Layer 12 of a small transformer language model trained on English Wikipedia (18 layers, counted from 0, width 128).
Take only the direct path to the model's output, skipping the later layers: a vector added to the residual stream pushes a token's score in proportion to its dot product with that token's output vector.

Output vectors of the tokens that the questions are about. A number n stands for (n - 500) times 0.0046.
" \"": 459 542 618 521 557 497 563 554 629 436 568 409 533 584 568 516 488 514 470 439 409 361 513 568 506 553 492 612 419 657 611 465 405 624 484 478 529 578 361 585 596 503 397 495 505 459 495 565 547 474 549 450 415 649 598 399 446 569 533 501 389 529 539 374 561 568 501 500 400 533 489 523 393 536 403 431 386 634 443 543 476 487 528 505 550 492 388 614 573 662 554 526 491 353 528 525 402 466 501 542 540 455 403 454 485 427 526 556 617 418 555 441 539 511 452 420 414 422 462 442 514 435 493 410 465 458 509 520
"perial": 483 484 484 400 666 419 736 419 591 415 466 705 444 144 551 475 388 653 312 556 542 347 575 598 477 529 388 478 367 565 367 423 467 587 483 463 314 617 559 556 733 488 673 467 554 616 498 646 367 531 596 565 516 776 643 439 464 385 345 291 541 658 458 597 706 636 447 354 450 409 542 382 544 645 428 542 499 708 239 629 395 672 539 442 446 610 414 377 696 548 626 629 396 222 535 387 446 313 417 529 470 411 265 393 612 408 424 733 790 398 611 743 523 448 468 690 711 536 526 326 415 343 513 412 271 491 414 513
"=": 573 427 508 517 574 603 697 297 612 433 546 451 495 499 524 614 530 580 363 580 464 417 566 536 477 505 353 380 407 482 542 411 431 539 390 339 371 417 662 571 538 567 476 804 539 410 558 606 279 578 591 476 499 495 562 604 479 545 443 501 472 608 549 450 783 478 341 402 457 506 648 655 351 464 405 362 368 512 558 604 563 520 541 495 486 683 373 489 487 750 636 438 440 185 437 335 410 584 434 615 471 452 526 389 674 320 337 629 633 486 500 570 741 508 596 501 449 476 454 617 469 360 623 371 545 375 353 467
" $\\": 514 367 568 514 558 424 764 465 676 309 448 437 510 428 444 542 424 465 450 514 492 341 530 632 503 548 446 529 476 545 625 468 524 551 387 450 460 622 649 744 525 582 490 541 517 371 649 424 506 446 531 539 451 656 512 561 392 617 421 399 636 498 585 431 657 638 498 524 551 485 544 608 429 462 302 416 392 471 386 541 428 654 352 343 421 681 432 515 601 669 563 684 458 429 571 487 381 450 234 605 437 465 503 365 517 422 444 621 663 480 434 568 633 397 650 506 454 466 499 563 387 393 602 399 377 477 391 394
" to win": 295 556 537 479 608 542 700 434 552 460 448 520 533 398 379 356 432 427 482 581 367 543 415 500 502 561 389 382 474 511 482 255 352 531 382 335 400 614 630 760 468 543 454 558 558 336 570 579 415 465 512 436 627 558 576 538 463 590 524 406 637 506 458 303 558 600 503 514 494 583 575 418 350 629 351 536 484 663 474 673 422 421 301 461 367 580 445 624 628 665 513 591 434 376 421 546 484 352 352 609 682 541 360 453 513 657 729 380 597 427 631 604 655 409 514 484 648 408 576 472 567 503 555 503 532 394 519 506
"| Preceded by": 426 562 732 451 543 202 779 316 503 559 634 396 580 400 583 375 430 576 372 629 142 548 490 449 455 566 268 393 270 626 795 440 709 609 541 509 204 655 583 602 418 463 682 580 589 537 585 480 295 399 540 717 472 509 331 351 370 507 586 317 631 859 428 171 796 596 445 416 480 385 780 379 352 657 289 246 526 583 310 693 568 765 286 623 785 677 311 549 642 589 754 751 314 479 519 367 261 327 728 579 650 523 390 359 507 422 443 636 587 516 543 611 746 318 267 404 397 475 691 521 465 261 709 341 518 186 432 560
"ired": 364 391 679 509 542 305 700 402 690 380 456 425 531 592 598 359 455 532 549 543 396 549 675 652 458 543 425 322 418 488 603 544 636 421 544 382 585 546 524 767 694 486 576 549 558 454 560 416 320 345 362 449 514 480 608 543 401 466 520 587 549 542 542 363 489 490 473 362 677 588 614 339 402 532 433 288 630 559 383 432 459 567 443 473 574 555 282 648 629 665 540 688 331 333 556 542 629 550 338 384 584 393 420 346 657 538 543 613 632 413 614 600 719 442 535 561 494 426 433 266 397 387 652 459 253 331 616 436
"aughter": 409 366 349 786 728 284 692 503 804 435 404 282 591 404 467 259 337 536 412 574 409 385 686 413 453 553 357 500 435 423 733 351 468 543 368 327 347 816 469 476 613 635 450 577 563 499 607 641 354 631 538 534 625 522 514 350 373 326 451 515 492 760 464 261 597 548 337 628 535 499 576 488 293 525 431 433 641 678 315 559 431 635 469 551 419 604 215 415 644 678 657 364 328 394 410 355 405 336 590 594 583 556 293 356 466 334 560 607 672 501 659 773 717 556 561 442 571 337 702 563 447 515 660 582 543 323 569 543
"Species of": 750 487 587 410 443 531 790 288 811 24 501 772 671 466 727 516 427 725 376 788 157 458 526 323 474 544 232 341 357 515 895 392 403 772 403 278 341 697 852 615 562 403 692 589 558 128 815 833 175 448 692 625 473 513 576 430 453 660 592 317 486 733 764 379 713 482 234 530 448 440 417 478 421 537 302 670 546 512 433 673 398 729 254 419 564 421 482 490 609 623 777 480 488 309 524 358 265 171 385 843 219 394 462 228 678 268 655 654 827 404 534 710 619 296 558 271 539 493 350 433 484 473 699 168 352 299 313 627
" Act ": 569 395 558 404 578 362 568 425 554 378 562 395 482 446 561 459 325 575 405 496 543 322 649 507 500 536 304 401 356 477 584 357 362 649 255 375 413 696 585 505 612 513 628 502 526 437 604 538 396 471 502 605 464 799 647 504 556 471 590 348 563 633 588 440 538 609 477 384 516 324 603 394 676 495 351 378 562 645 459 476 380 714 335 411 450 618 459 659 693 613 670 584 561 521 467 427 328 407 323 626 452 472 509 436 549 495 502 564 728 533 492 607 563 350 583 523 548 404 497 488 490 528 514 427 416 414 445 523

Output weights of attention head 4. The head adds the sum of these rows, row i times number i of z. A number n stands for (n - 500) times 0.00087.
o0: 448 590 400 525 412 399 426 461 407 442 411 459 576 481 434 404 614 452 532 418 407 618 509 435 731 526 566 596 374 553 580 467 489 583 502 499 319 412 278 535 756 421 460 499 374 578 453 565 564 364 581 703 343 562 565 387 568 586 650 415 419 493 394 553 481 469 453 609 400 441 463 492 656 423 666 597 525 506 459 393 416 467 422 446 490 649 451 464 420 562 676 291 539 675 426 380 376 480 395 475 403 483 611 436 397 562 548 715 554 390 497 477 445 551 503 597 547 476 448 505 497 507 536 341 546 594 490 590
o1: 432 580 544 619 590 432 661 565 566 620 482 380 372 519 470 467 420 520 447 403 705 462 624 638 687 807 694 675 473 419 403 715 443 405 446 497 374 621 340 594 468 575 473 505 507 599 501 468 571 623 405 512 434 611 518 341 353 532 550 450 610 573 641 419 501 583 390 524 391 602 457 454 409 217 510 464 498 681 469 589 608 561 518 527 419 381 467 462 427 413 544 377 393 428 427 615 633 528 315 419 466 419 462 624 523 674 528 527 419 479 464 238 498 654 385 554 435 510 381 373 452 448 606 325 582 450 504 543
o2: 512 500 622 518 424 549 458 553 457 558 633 429 440 556 477 624 502 377 531 375 770 261 595 536 528 431 630 565 480 593 570 568 434 593 459 473 377 508 530 538 500 569 669 645 545 447 526 467 516 527 518 419 311 699 520 499 523 480 611 620 632 464 540 618 633 498 425 575 525 523 521 710 545 465 151 565 345 528 461 450 561 492 569 370 390 520 494 515 413 611 428 511 456 467 575 500 346 662 396 598 472 466 466 402 345 406 271 664 519 476 482 200 421 626 392 497 361 288 396 620 391 464 546 353 443 608 518 429
o3: 467 712 476 612 431 658 590 575 480 393 468 444 559 399 542 394 606 671 343 621 357 400 428 614 651 509 466 538 479 558 544 544 381 516 424 481 619 492 718 669 526 458 326 551 495 511 464 336 380 507 441 492 434 523 432 655 588 450 425 513 473 579 439 479 550 287 634 502 563 233 487 553 562 398 348 300 632 500 598 369 512 522 586 617 615 413 493 538 445 500 497 543 592 507 370 646 538 498 613 419 425 630 621 582 371 558 630 448 390 529 499 424 638 659 598 375 669 342 463 363 521 483 367 540 360 528 491 483
o4: 587 467 528 455 424 500 363 577 445 391 609 546 519 592 597 653 505 465 555 564 565 552 415 467 443 512 447 383 452 479 529 492 793 514 568 557 519 410 520 533 413 420 437 432 499 392 423 393 651 433 523 603 504 331 571 375 498 440 583 483 625 467 283 486 426 507 479 586 442 334 321 595 438 647 727 518 486 473 502 712 543 552 301 463 488 560 535 477 559 595 564 354 450 402 581 436 430 337 535 581 383 447 434 503 523 494 660 476 620 385 503 624 419 416 409 604 521 625 643 595 408 394 459 462 546 541 405 408
o5: 590 505 536 442 398 329 662 269 542 777 506 554 264 584 483 651 343 529 625 573 703 622 571 465 811 487 573 471 531 499 675 523 510 516 305 376 330 425 377 368 524 428 507 685 514 441 748 506 462 508 560 568 324 680 550 370 543 605 452 436 507 498 682 693 482 515 432 405 408 616 647 566 429 413 389 596 423 591 297 374 512 389 381 572 535 464 420 507 508 515 531 455 434 390 647 480 432 449 357 569 541 379 636 431 472 650 306 503 513 564 508 500 471 483 259 495 523 477 413 583 483 661 499 348 752 426 455 427
o6: 505 376 535 509 463 532 524 490 500 396 563 556 605 420 543 633 369 469 683 529 389 417 598 399 68 148 259 418 320 648 537 516 528 381 443 702 685 584 593 442 471 244 502 513 675 511 564 410 592 371 659 533 451 521 578 634 469 507 436 552 304 388 300 431 601 512 577 420 510 413 591 505 429 557 247 412 624 345 405 443 456 392 570 351 547 433 531 456 486 681 349 602 945 477 396 523 517 339 632 537 628 560 517 563 480 467 445 371 435 529 545 720 540 444 392 418 430 452 702 676 506 590 516 545 656 412 511 415
o7: 374 599 585 638 616 595 368 454 601 564 535 449 325 453 499 324 615 594 538 535 472 556 475 520 438 613 383 666 487 387 364 645 412 605 615 618 520 479 535 701 461 678 486 527 610 464 463 559 519 424 352 533 546 391 454 539 493 474 569 282 461 478 496 628 539 429 614 450 447 620 669 618 654 359 404 454 574 556 434 444 413 583 571 582 553 342 421 609 503 497 243 419 491 531 309 358 491 514 482 300 673 558 576 517 481 224 594 657 499 662 419 455 415 514 549 486 471 494 527 387 555 501 455 463 342 501 517 468
o8: 495 454 612 513 629 526 350 595 489 681 546 381 486 511 434 539 318 450 643 355 557 337 637 486 531 580 482 550 309 504 467 585 599 453 383 525 502 599 488 545 551 641 631 438 386 463 374 430 531 547 455 380 358 501 486 343 486 680 574 546 616 318 474 496 463 652 436 406 365 676 661 552 395 534 491 531 363 411 449 630 721 429 519 265 509 567 652 646 458 490 530 549 386 358 476 452 476 541 389 615 573 544 356 453 576 660 455 592 512 387 499 299 472 433 453 455 328 500 642 494 466 589 539 511 637 462 378 483
o9: 561 403 494 454 644 651 514 445 471 368 471 510 315 608 498 713 459 625 564 421 427 540 379 510 343 329 370 462 342 496 602 428 428 565 612 519 554 537 441 378 425 439 490 442 423 568 526 542 666 390 545 609 369 710 489 415 558 394 544 311 614 449 532 621 516 642 542 512 402 337 345 638 553 672 405 376 520 456 483 737 622 615 525 432 418 558 482 495 559 513 370 476 590 452 756 557 480 496 509 584 322 408 458 517 456 524 483 540 705 526 601 664 317 449 507 508 414 501 537 559 433 349 549 395 366 629 508 531
o10: 525 378 508 500 635 560 417 383 494 475 663 546 660 381 319 496 273 690 429 582 516 498 416 648 871 519 447 403 507 493 571 452 409 454 570 509 564 504 575 573 681 368 491 471 651 449 438 567 187 529 598 335 423 396 465 343 434 512 459 410 519 524 510 421 477 442 525 418 624 649 700 402 386 472 641 525 560 467 442 523 615 580 677 584 522 422 418 493 600 445 499 501 443 514 330 506 545 539 513 358 512 398 541 518 713 523 426 465 444 540 540 397 325 562 537 461 509 390 539 569 404 633 472 428 535 528 403 494
o11: 544 630 508 727 559 593 508 595 548 746 558 300 494 630 408 472 402 443 625 421 485 567 511 655 614 613 581 670 575 585 475 621 321 428 522 487 545 394 492 548 575 599 618 463 436 460 458 594 561 539 347 457 367 533 476 508 395 599 610 370 602 652 597 490 549 473 585 537 332 557 417 609 366 373 477 555 517 675 548 502 516 489 491 414 480 581 428 481 362 396 517 533 478 540 435 557 470 583 288 558 450 449 585 359 421 703 483 623 525 571 448 203 511 424 460 526 590 489 463 403 471 547 483 218 474 473 450 384
o12: 473 496 603 507 473 461 438 578 422 266 476 463 268 627 439 602 840 327 344 550 387 388 559 644 625 368 399 663 618 625 279 535 438 451 591 582 489 411 556 535 450 425 525 655 203 618 438 397 423 400 487 580 356 561 457 491 432 596 504 760 593 485 587 361 460 303 502 578 532 425 545 437 416 458 518 348 524 583 584 533 537 469 487 439 431 525 667 578 505 522 544 604 327 687 543 487 450 516 337 561 515 569 462 512 697 504 434 505 588 531 609 431 509 535 391 497 689 429 426 485 520 495 595 477 570 510 382 536
o13: 451 454 484 632 348 633 535 580 689 715 596 329 452 632 564 514 241 501 517 451 600 539 510 473 432 587 517 595 318 410 383 505 530 555 502 503 604 436 442 573 487 639 519 375 555 548 466 577 507 575 600 471 478 516 355 470 480 518 726 360 429 372 622 566 444 619 581 404 500 572 610 499 518 491 501 757 456 565 560 458 666 585 468 540 345 309 515 409 466 439 371 559 386 497 463 585 375 419 327 513 529 751 432 394 574 648 527 526 487 337 456 187 464 381 510 399 464 625 538 381 599 698 477 414 704 492 475 569
o14: 451 746 429 476 428 330 623 584 604 537 264 590 570 443 564 253 662 579 571 545 547 523 489 521 748 675 592 476 600 536 587 584 490 554 565 435 421 476 530 601 588 577 470 516 467 441 535 550 487 599 405 423 572 507 512 457 389 520 549 331 572 600 506 533 418 362 525 522 427 361 484 623 583 427 736 679 502 461 509 422 536 352 437 549 465 569 435 365 543 486 435 382 261 495 474 531 544 483 426 527 316 599 562 486 319 577 653 571 518 437 570 394 690 467 543 542 738 555 386 320 532 511 560 517 332 426 406 549
o15: 401 700 629 572 561 439 470 551 540 498 563 534 428 538 447 436 717 463 455 733 518 465 572 511 427 638 484 500 496 614 542 607 404 615 566 564 654 416 444 410 501 673 558 422 472 567 454 538 604 449 454 543 407 452 600 644 399 307 416 564 511 570 455 462 618 469 557 596 526 331 349 543 416 407 451 287 385 528 627 546 562 501 367 461 339 516 400 493 523 467 450 501 421 474 691 494 573 676 345 468 645 530 432 439 334 645 611 507 618 444 311 727 428 517 372 554 527 444 404 460 494 333 651 415 414 572 529 387
o16: 590 438 525 385 599 624 465 489 616 378 471 458 527 482 545 506 414 411 553 370 326 608 419 372 362 638 469 411 627 589 510 461 417 552 497 520 481 589 417 334 407 572 554 599 470 516 182 399 528 395 423 538 554 418 582 446 521 483 513 475 384 526 523 428 572 593 514 469 616 406 297 394 447 589 409 634 428 554 496 591 609 488 579 552 467 525 555 428 524 640 604 480 436 544 599 411 593 536 456 414 546 380 511 538 543 409 600 484 649 573 603 572 470 538 651 473 567 628 642 531 560 419 388 366 367 580 558 490
o17: 387 647 341 435 464 693 478 434 573 612 520 421 626 514 390 421 493 566 581 442 466 495 595 456 428 474 441 527 466 334 335 480 577 536 359 516 409 388 595 742 512 431 433 559 582 476 508 453 653 441 321 530 407 424 402 524 635 500 582 286 327 397 550 649 267 600 800 367 500 695 606 456 733 437 471 606 544 578 497 518 508 566 497 483 375 462 372 584 531 433 342 439 530 304 506 328 384 466 455 365 590 562 443 603 573 452 552 453 382 481 665 513 223 635 530 394 665 438 482 387 534 635 437 584 482 727 704 542
o18: 567 347 470 524 392 526 605 508 315 406 460 503 627 398 676 528 489 564 588 555 426 629 462 435 225 316 328 401 504 432 581 447 627 373 526 491 596 526 472 265 539 442 439 238 490 493 636 582 463 392 572 546 554 451 514 508 692 495 358 512 421 429 398 435 548 628 400 535 556 418 552 291 451 733 416 533 656 463 535 542 493 473 475 381 633 609 433 460 618 543 423 618 700 482 376 439 555 258 678 685 618 593 621 646 464 501 435 506 566 438 535 776 674 471 521 368 541 624 527 705 559 639 561 526 583 489 540 322
o19: 437 616 413 402 392 471 579 630 416 481 375 563 519 412 475 605 769 645 393 524 434 598 413 565 590 525 479 558 745 572 572 554 545 489 460 455 327 476 458 394 551 399 558 554 567 461 734 441 466 536 511 534 692 478 367 446 641 617 506 696 306 697 451 505 360 375 454 482 598 647 575 416 597 492 373 524 618 370 564 421 392 342 500 537 534 444 553 489 426 504 470 546 598 403 534 414 495 484 563 612 532 416 380 530 408 309 424 586 353 545 609 284 627 525 619 611 575 377 601 562 369 466 419 469 344 560 672 459
o20: 404 695 421 598 467 669 497 686 611 517 589 366 640 450 473 389 624 525 398 557 427 327 673 578 230 404 424 394 592 552 435 425 580 348 426 620 688 542 621 698 609 508 489 607 504 439 430 259 528 383 376 476 580 320 513 777 231 443 548 766 383 514 329 352 593 480 543 496 662 487 511 461 426 326 250 289 564 445 563 412 525 433 561 522 465 344 535 417 325 742 433 532 414 398 419 623 645 483 559 423 459 549 406 660 435 483 635 493 421 463 344 470 549 765 524 412 583 412 570 498 548 468 403 690 495 477 439 513
o21: 551 316 454 362 380 511 322 435 468 443 432 625 644 308 569 458 510 486 429 699 562 681 448 419 771 534 386 482 395 546 748 383 505 583 625 587 663 560 579 437 643 414 449 343 399 509 524 606 456 492 673 522 634 379 510 466 499 512 311 396 356 478 406 511 342 507 506 602 521 582 593 430 494 563 844 543 584 564 460 535 479 610 578 526 477 647 397 368 539 525 609 425 413 546 528 526 506 527 568 508 621 373 561 483 417 510 535 503 523 513 473 379 404 574 524 440 416 467 405 587 527 625 576 361 349 554 408 444
o22: 585 446 446 499 383 596 643 541 572 738 590 406 484 483 472 422 377 376 519 569 482 527 445 358 699 550 451 592 376 414 460 356 550 482 523 432 503 539 399 623 490 513 471 289 410 613 453 600 532 519 431 637 734 460 403 523 533 468 730 404 633 649 513 435 439 692 578 455 428 455 489 536 458 473 596 609 436 550 382 559 638 495 382 687 559 598 367 536 610 463 597 588 450 313 542 483 452 549 550 450 424 341 367 439 424 488 615 528 563 564 658 397 581 512 470 532 484 502 398 437 325 521 388 432 377 392 608 441
o23: 600 678 282 381 488 357 615 347 360 337 374 727 671 467 519 359 611 624 557 637 418 798 374 465 309 600 613 515 628 369 656 531 412 485 445 504 594 573 356 469 331 392 439 317 604 506 547 607 563 533 473 576 658 411 589 506 490 361 379 394 435 539 425 446 704 458 327 675 496 374 344 405 507 586 480 639 528 479 570 548 571 604 441 518 536 604 426 320 522 439 433 479 554 556 512 483 579 532 578 555 446 481 542 642 327 466 586 569 554 347 379 707 669 295 537 417 509 596 568 464 660 536 572 323 286 568 770 461
o24: 552 496 516 540 526 616 655 567 492 526 420 410 375 476 454 637 596 414 535 600 444 408 432 662 26 475 452 527 570 459 483 498 448 512 444 389 399 373 749 652 498 313 480 692 646 340 458 402 604 634 373 422 410 606 397 511 513 472 565 649 732 640 453 483 559 462 712 571 570 506 248 618 572 510 189 631 429 493 409 480 463 288 605 456 601 510 577 527 395 511 402 541 383 392 694 397 467 554 691 630 416 502 345 468 289 386 513 585 531 744 525 426 702 530 511 600 556 460 471 523 502 515 465 568 425 555 526 433
o25: 516 529 442 551 500 500 466 411 498 489 574 504 549 353 468 496 318 547 628 454 506 461 446 544 288 318 367 427 361 477 504 558 486 501 505 380 660 557 495 483 622 399 523 536 583 462 416 365 498 462 490 392 459 538 509 513 585 476 507 516 477 371 506 535 557 542 565 406 600 600 569 349 604 465 427 598 579 404 411 439 548 452 499 571 442 581 487 585 491 566 478 467 598 614 418 497 458 515 551 353 491 508 535 605 475 545 565 431 590 536 478 671 486 508 766 482 508 431 595 564 525 733 440 642 448 539 509 502
o26: 332 747 545 719 700 538 627 617 543 646 498 475 459 491 385 464 649 457 342 567 659 409 617 623 448 588 537 564 473 482 422 543 305 610 365 539 474 634 512 679 603 496 578 732 652 477 484 351 416 502 414 479 491 624 353 679 502 368 543 498 528 587 658 554 536 450 544 577 650 393 401 434 636 255 281 454 416 589 443 435 476 564 355 677 347 385 467 481 349 625 457 445 519 529 630 409 405 673 454 516 597 339 500 594 484 413 459 503 356 512 388 617 472 707 486 487 604 441 417 453 461 396 226 586 567 569 476 581
o27: 335 508 449 447 402 494 364 357 433 504 492 456 576 551 539 490 532 403 466 473 494 600 302 413 271 380 513 407 633 419 603 518 607 467 698 423 143 542 467 659 473 387 310 478 523 393 574 619 648 452 315 545 364 345 423 498 531 573 510 507 513 549 477 532 501 525 461 549 545 422 319 546 472 615 515 510 368 564 489 666 584 551 380 574 383 583 489 455 611 562 510 584 480 605 680 379 518 345 446 529 301 474 472 403 469 551 601 494 581 491 556 467 378 352 504 582 447 564 469 540 517 491 502 500 415 507 444 464
o28: 527 600 550 464 387 657 473 438 452 580 456 664 493 462 519 394 643 533 519 494 443 446 506 420 528 554 706 606 565 429 581 576 523 625 508 630 455 527 528 475 412 545 436 553 713 583 714 474 543 433 588 578 558 500 618 242 412 418 446 512 333 565 559 458 652 429 500 434 698 561 548 564 489 389 392 537 739 549 484 433 399 418 669 652 470 562 404 487 541 429 506 446 478 503 455 475 498 449 507 350 601 530 505 465 394 433 493 389 290 578 431 516 496 604 546 506 543 324 501 497 465 451 434 346 407 524 596 527
o29: 621 266 426 408 375 310 502 351 296 580 354 544 388 534 589 532 206 515 398 521 547 443 393 459 687 450 502 476 475 351 506 495 595 480 387 283 303 519 519 567 515 461 678 483 520 489 666 538 540 574 651 480 611 555 582 395 473 643 539 468 538 445 713 588 533 562 295 425 440 647 394 403 373 668 606 448 419 554 500 623 629 475 376 497 484 434 600 605 467 367 602 395 501 498 382 492 506 446 528 700 485 408 585 613 476 527 342 329 368 487 504 470 582 435 421 432 419 637 525 540 546 524 456 579 521 417 322 614
o30: 504 388 516 510 572 438 501 455 463 537 430 599 377 474 504 475 355 630 455 430 498 459 551 444 616 653 615 432 478 502 701 631 517 491 583 507 584 683 424 497 570 649 647 358 332 626 405 616 426 508 515 457 439 441 653 322 485 576 558 344 657 392 553 460 378 638 388 552 402 484 630 355 531 531 710 377 634 600 546 759 528 664 629 319 501 396 382 514 602 314 414 287 431 492 442 548 551 549 409 413 466 370 584 607 565 658 404 563 538 353 498 394 562 420 528 543 363 538 545 559 538 540 654 342 489 446 545 516
o31: 418 528 665 515 409 529 492 568 673 651 422 436 405 428 451 631 603 479 456 533 525 330 586 587 919 662 518 572 574 667 479 655 521 538 441 589 530 620 557 569 597 624 479 661 384 467 407 447 376 414 586 532 429 506 496 535 454 349 464 589 353 548 492 467 477 469 433 445 538 690 560 456 544 433 470 353 632 517 496 471 468 472 771 444 457 423 471 529 351 581 565 433 230 506 318 445 566 456 404 339 769 497 525 539 607 431 458 559 327 598 536 384 604 510 474 478 430 422 644 461 532 481 379 493 574 538 456 528

Each question shows a token from some text and the vector z that the head gathered there. A number n stands for (n - 500) times 0.0044.

", with a": 497 542 578 489 518 501 462 479 544 556 570 540 612 495 460 499 497 390 493 526 482 493 514 473 537 445 511 488 479 513 448 580
Which of these tokens does it push up most? "="

"f": 621 423 496 466 507 480 472 658 512 600 548 509 439 471 462 507 477 525 447 523 447 590 545 402 456 595 511 494 456 551 554 456
Which of these tokens does it push up most? " Act "

" Eastern": 477 628 492 479 502 599 533 405 529 412 507 405 395 448 572 493 549 501 512 576 568 486 529 545 516 497 497 527 415 499 573 498
Which of these tokens does it push up most? "aughter"

"n": 499 505 468 489 520 482 433 622 455 519 472 453 482 466 561 534 529 430 501 420 475 552 577 531 528 508 473 458 460 572 453 544
Which of these tokens does it push down most? " \""

"per": 525 596 477 467 558 656 607 645 375 420 305 538 431 160 381 356 570 467 802 503 513 527 522 380 355 559 607 496 528 606 508 542
Which of these tokens does it push up most? "| Preceded by"

"bo": 568 253 584 415 577 517 546 510 528 672 449 605 295 518 475 450 580 528 647 526 267 677 555 726 504 610 322 586 470 643 683 387
Which of these tokens does it push up most? "Species of"

",": 422 422 654 385 424 597 459 544 497 610 586 519 549 376 406 620 537 363 425 503 452 563 462 522 620 428 511 370 568 584 495 464
Which of these tokens does it push up most? "="

"ier": 473 496 356 510 501 468 500 498 525 397 736 521 414 496 560 513 559 489 505 423 532 671 556 510 417 531 345 442 601 405 576 562
Which of these tokens does it push down most? " $\\"

"eld": 615 576 467 388 545 493 571 408 502 481 533 474 484 497 622 568 519 472 463 517 551 469 435 550 503 453 517 394 561 377 513 531
Which of these tokens does it push down most? " Act "

" prot": 526 482 500 537 426 482 506 594 507 550 531 517 478 536 463 475 496 550 477 528 486 557 542 510 462 470 439 489 491 547 519 467
Which of these tokens does it push down most? " $\\"

" upper": 575 557 582 522 454 566 537 578 451 579 486 433 518 529 471 412 522 410 486 470 392 479 583 460 526 513 525 471 523 516 433 551
Which of these tokens does it push up most? " Act "

" or": 503 504 478 492 528 488 432 606 432 536 421 449 497 473 557 531 517 382 518 403 483 533 588 503 498 511 479 498 438 620 427 523
Which three tokens does it push up most, strongest first? "Species of", "| Preceded by", "perial"

"ural": 482 438 684 461 500 551 462 534 489 592 582 550 598 427 443 593 527 304 456 515 446 571 496 428 548 492 497 446 553 534 463 579
Which two tokens does it push up most, strongest first? "=", " $\\"

" C": 597 468 428 514 597 446 474 469 580 436 510 459 480 603 558 470 550 520 529 533 509 538 496 402 462 501 433 563 520 454 525 534
Which of these tokens does it push up most? " to win"

"reg": 519 458 465 488 601 529 504 417 640 577 589 486 570 442 566 464 480 511 467 410 419 622 497 341 475 409 327 494 458 596 485 557
Which of these tokens does it push up most? "Species of"

"ible": 504 490 435 489 491 517 458 632 498 552 554 456 451 529 587 553 577 439 466 407 465 509 631 534 530 555 538 433 427 440 461 565
Which two tokens does it push up most, strongest first? "perial", "aughter"

" is a": 438 528 579 471 549 481 445 508 549 536 488 499 585 570 500 499 512 388 461 490 479 483 549 416 569 443 489 521 475 483 399 531
Which of these tokens does it push up most? " $\\"

"ours": 506 483 507 506 541 571 421 544 454 637 543 472 479 406 541 603 515 501 487 481 492 518 625 547 423 488 607 513 484 551 456 572
Which three tokens does it push up most, strongest first? "perial", "Species of", "| Preceded by"

"8": 598 329 586 458 454 619 463 519 506 588 554 537 407 456 481 425 523 462 601 502 199 683 533 675 526 509 366 560 492 655 644 429
Which of these tokens does it push up most? "Species of"

"oc": 556 542 488 528 443 454 449 585 483 489 495 488 560 458 487 480 479 511 524 585 515 546 502 423 391 445 445 481 435 563 514 517
Which of these tokens does it push up most? "ired"

" Tur": 426 458 489 558 524 511 388 492 517 530 665 504 559 483 580 494 513 478 482 466 406 602 573 581 500 442 473 491 571 534 568 516
Which of these tokens does it push up most? "Species of"

"hes": 352 531 592 469 550 521 465 564 509 519 643 446 652 551 434 500 446 360 524 533 501 571 558 509 539 383 375 511 582 566 386 577
Which two tokens does it push up most, strongest first? "| Preceded by", "="

" and": 401 509 635 505 545 526 446 570 507 693 507 541 507 534 448 490 571 440 515 497 448 477 608 414 536 418 585 596 476 509 473 579
Which of these tokens does it push up most? " $\\"

"is": 451 511 422 478 560 552 451 586 486 544 550 433 569 489 563 525 482 352 447 464 454 481 576 491 475 526 526 491 441 539 374 551
Which two tokens does it push up most, strongest first? "| Preceded by", "Species of"

" |": 545 491 497 433 527 570 490 543 512 565 553 481 530 541 492 659 545 465 420 419 428 514 591 467 503 492 525 550 455 392 510 552
Which two tokens does it push up most, strongest first? "perial", " \""

"ata": 573 322 559 369 492 567 471 433 578 579 490 586 368 519 506 479 546 456 655 498 212 624 501 776 533 577 284 566 503 649 684 371
Which of these tokens does it push up most? "Species of"

"iform": 464 504 401 470 668 436 481 422 593 514 664 482 614 570 480 514 557 735 470 562 565 371 552 517 535 479 485 509 443 403 449 504
Which two tokens does it push up most, strongest first? " to win", "ired"

" on the": 557 467 635 459 504 527 479 555 528 649 494 552 460 499 443 459 554 432 498 439 418 465 542 435 491 538 552 612 437 569 558 523
Which of these tokens does it push up most? " Act "

" store": 542 545 576 452 542 553 450 536 584 534 569 556 527 522 485 513 462 472 471 508 470 465 555 444 422 492 507 527 469 508 460 588
Which of these tokens does it push up most? " \""

" of the": 561 469 618 459 500 545 478 543 537 644 491 562 461 502 432 463 557 445 489 444 434 450 527 416 499 539 561 607 425 571 551 530
Which two tokens does it push up most, strongest first? " Act ", " $\\"

"ers.": 448 464 490 507 591 511 449 498 611 475 584 413 615 483 460 527 568 421 481 480 512 522 513 537 573 467 476 538 443 444 443 550
Which of these tokens does it push down most? " Act "

"iron": 439 593 570 447 521 495 427 592 539 568 538 523 501 590 444 497 554 452 499 462 423 488 615 493 534 459 482 568 481 473 453 549
Which of these tokens does it push up most? " \""

";": 474 484 445 506 510 495 452 608 488 523 533 444 534 507 606 544 541 404 460 459 474 511 570 537 556 540 531 454 470 493 405 547
Which of these tokens does it push up most? "perial"

" th": 530 512 506 482 523 481 480 503 519 548 563 525 474 520 510 510 516 457 532 490 479 517 618 488 478 495 429 513 481 451 459 550
Which of these tokens does it push down most? "="

"os": 466 528 504 519 463 459 455 389 652 489 776 333 663 609 480 544 582 482 564 531 485 482 565 531 486 468 445 321 532 434 521 549
Which of these tokens does it push up most? "ired"

" used": 303 544 508 520 502 452 413 598 501 420 627 453 589 429 511 446 523 411 540 556 552 616 539 612 622 385 457 427 544 585 463 601
Which of these tokens does it push down most? " Act "

" ": 509 537 496 505 539 529 487 531 503 546 538 591 466 513 543 514 506 451 526 463 505 503 615 488 478 485 418 552 498 415 390 573
Which two tokens does it push up most, strongest first? "| Preceded by", " \""

"en": 451 504 477 532 461 462 418 540 518 513 535 604 465 534 446 565 514 489 574 420 405 577 573 610 481 551 371 474 480 500 652 439
Which of these tokens does it push up most? "Species of"

" in a": 481 436 689 456 477 556 459 523 481 599 595 553 576 410 429 600 530 306 455 520 448 578 495 441 553 473 500 418 555 546 476 569
Which of these tokens does it push down most? " to win"

" gl": 471 471 382 481 637 419 440 423 593 506 642 470 599 557 498 518 592 678 477 520 529 412 550 541 530 492 468 532 446 428 482 490
Which two tokens does it push up most, strongest first? " to win", "ired"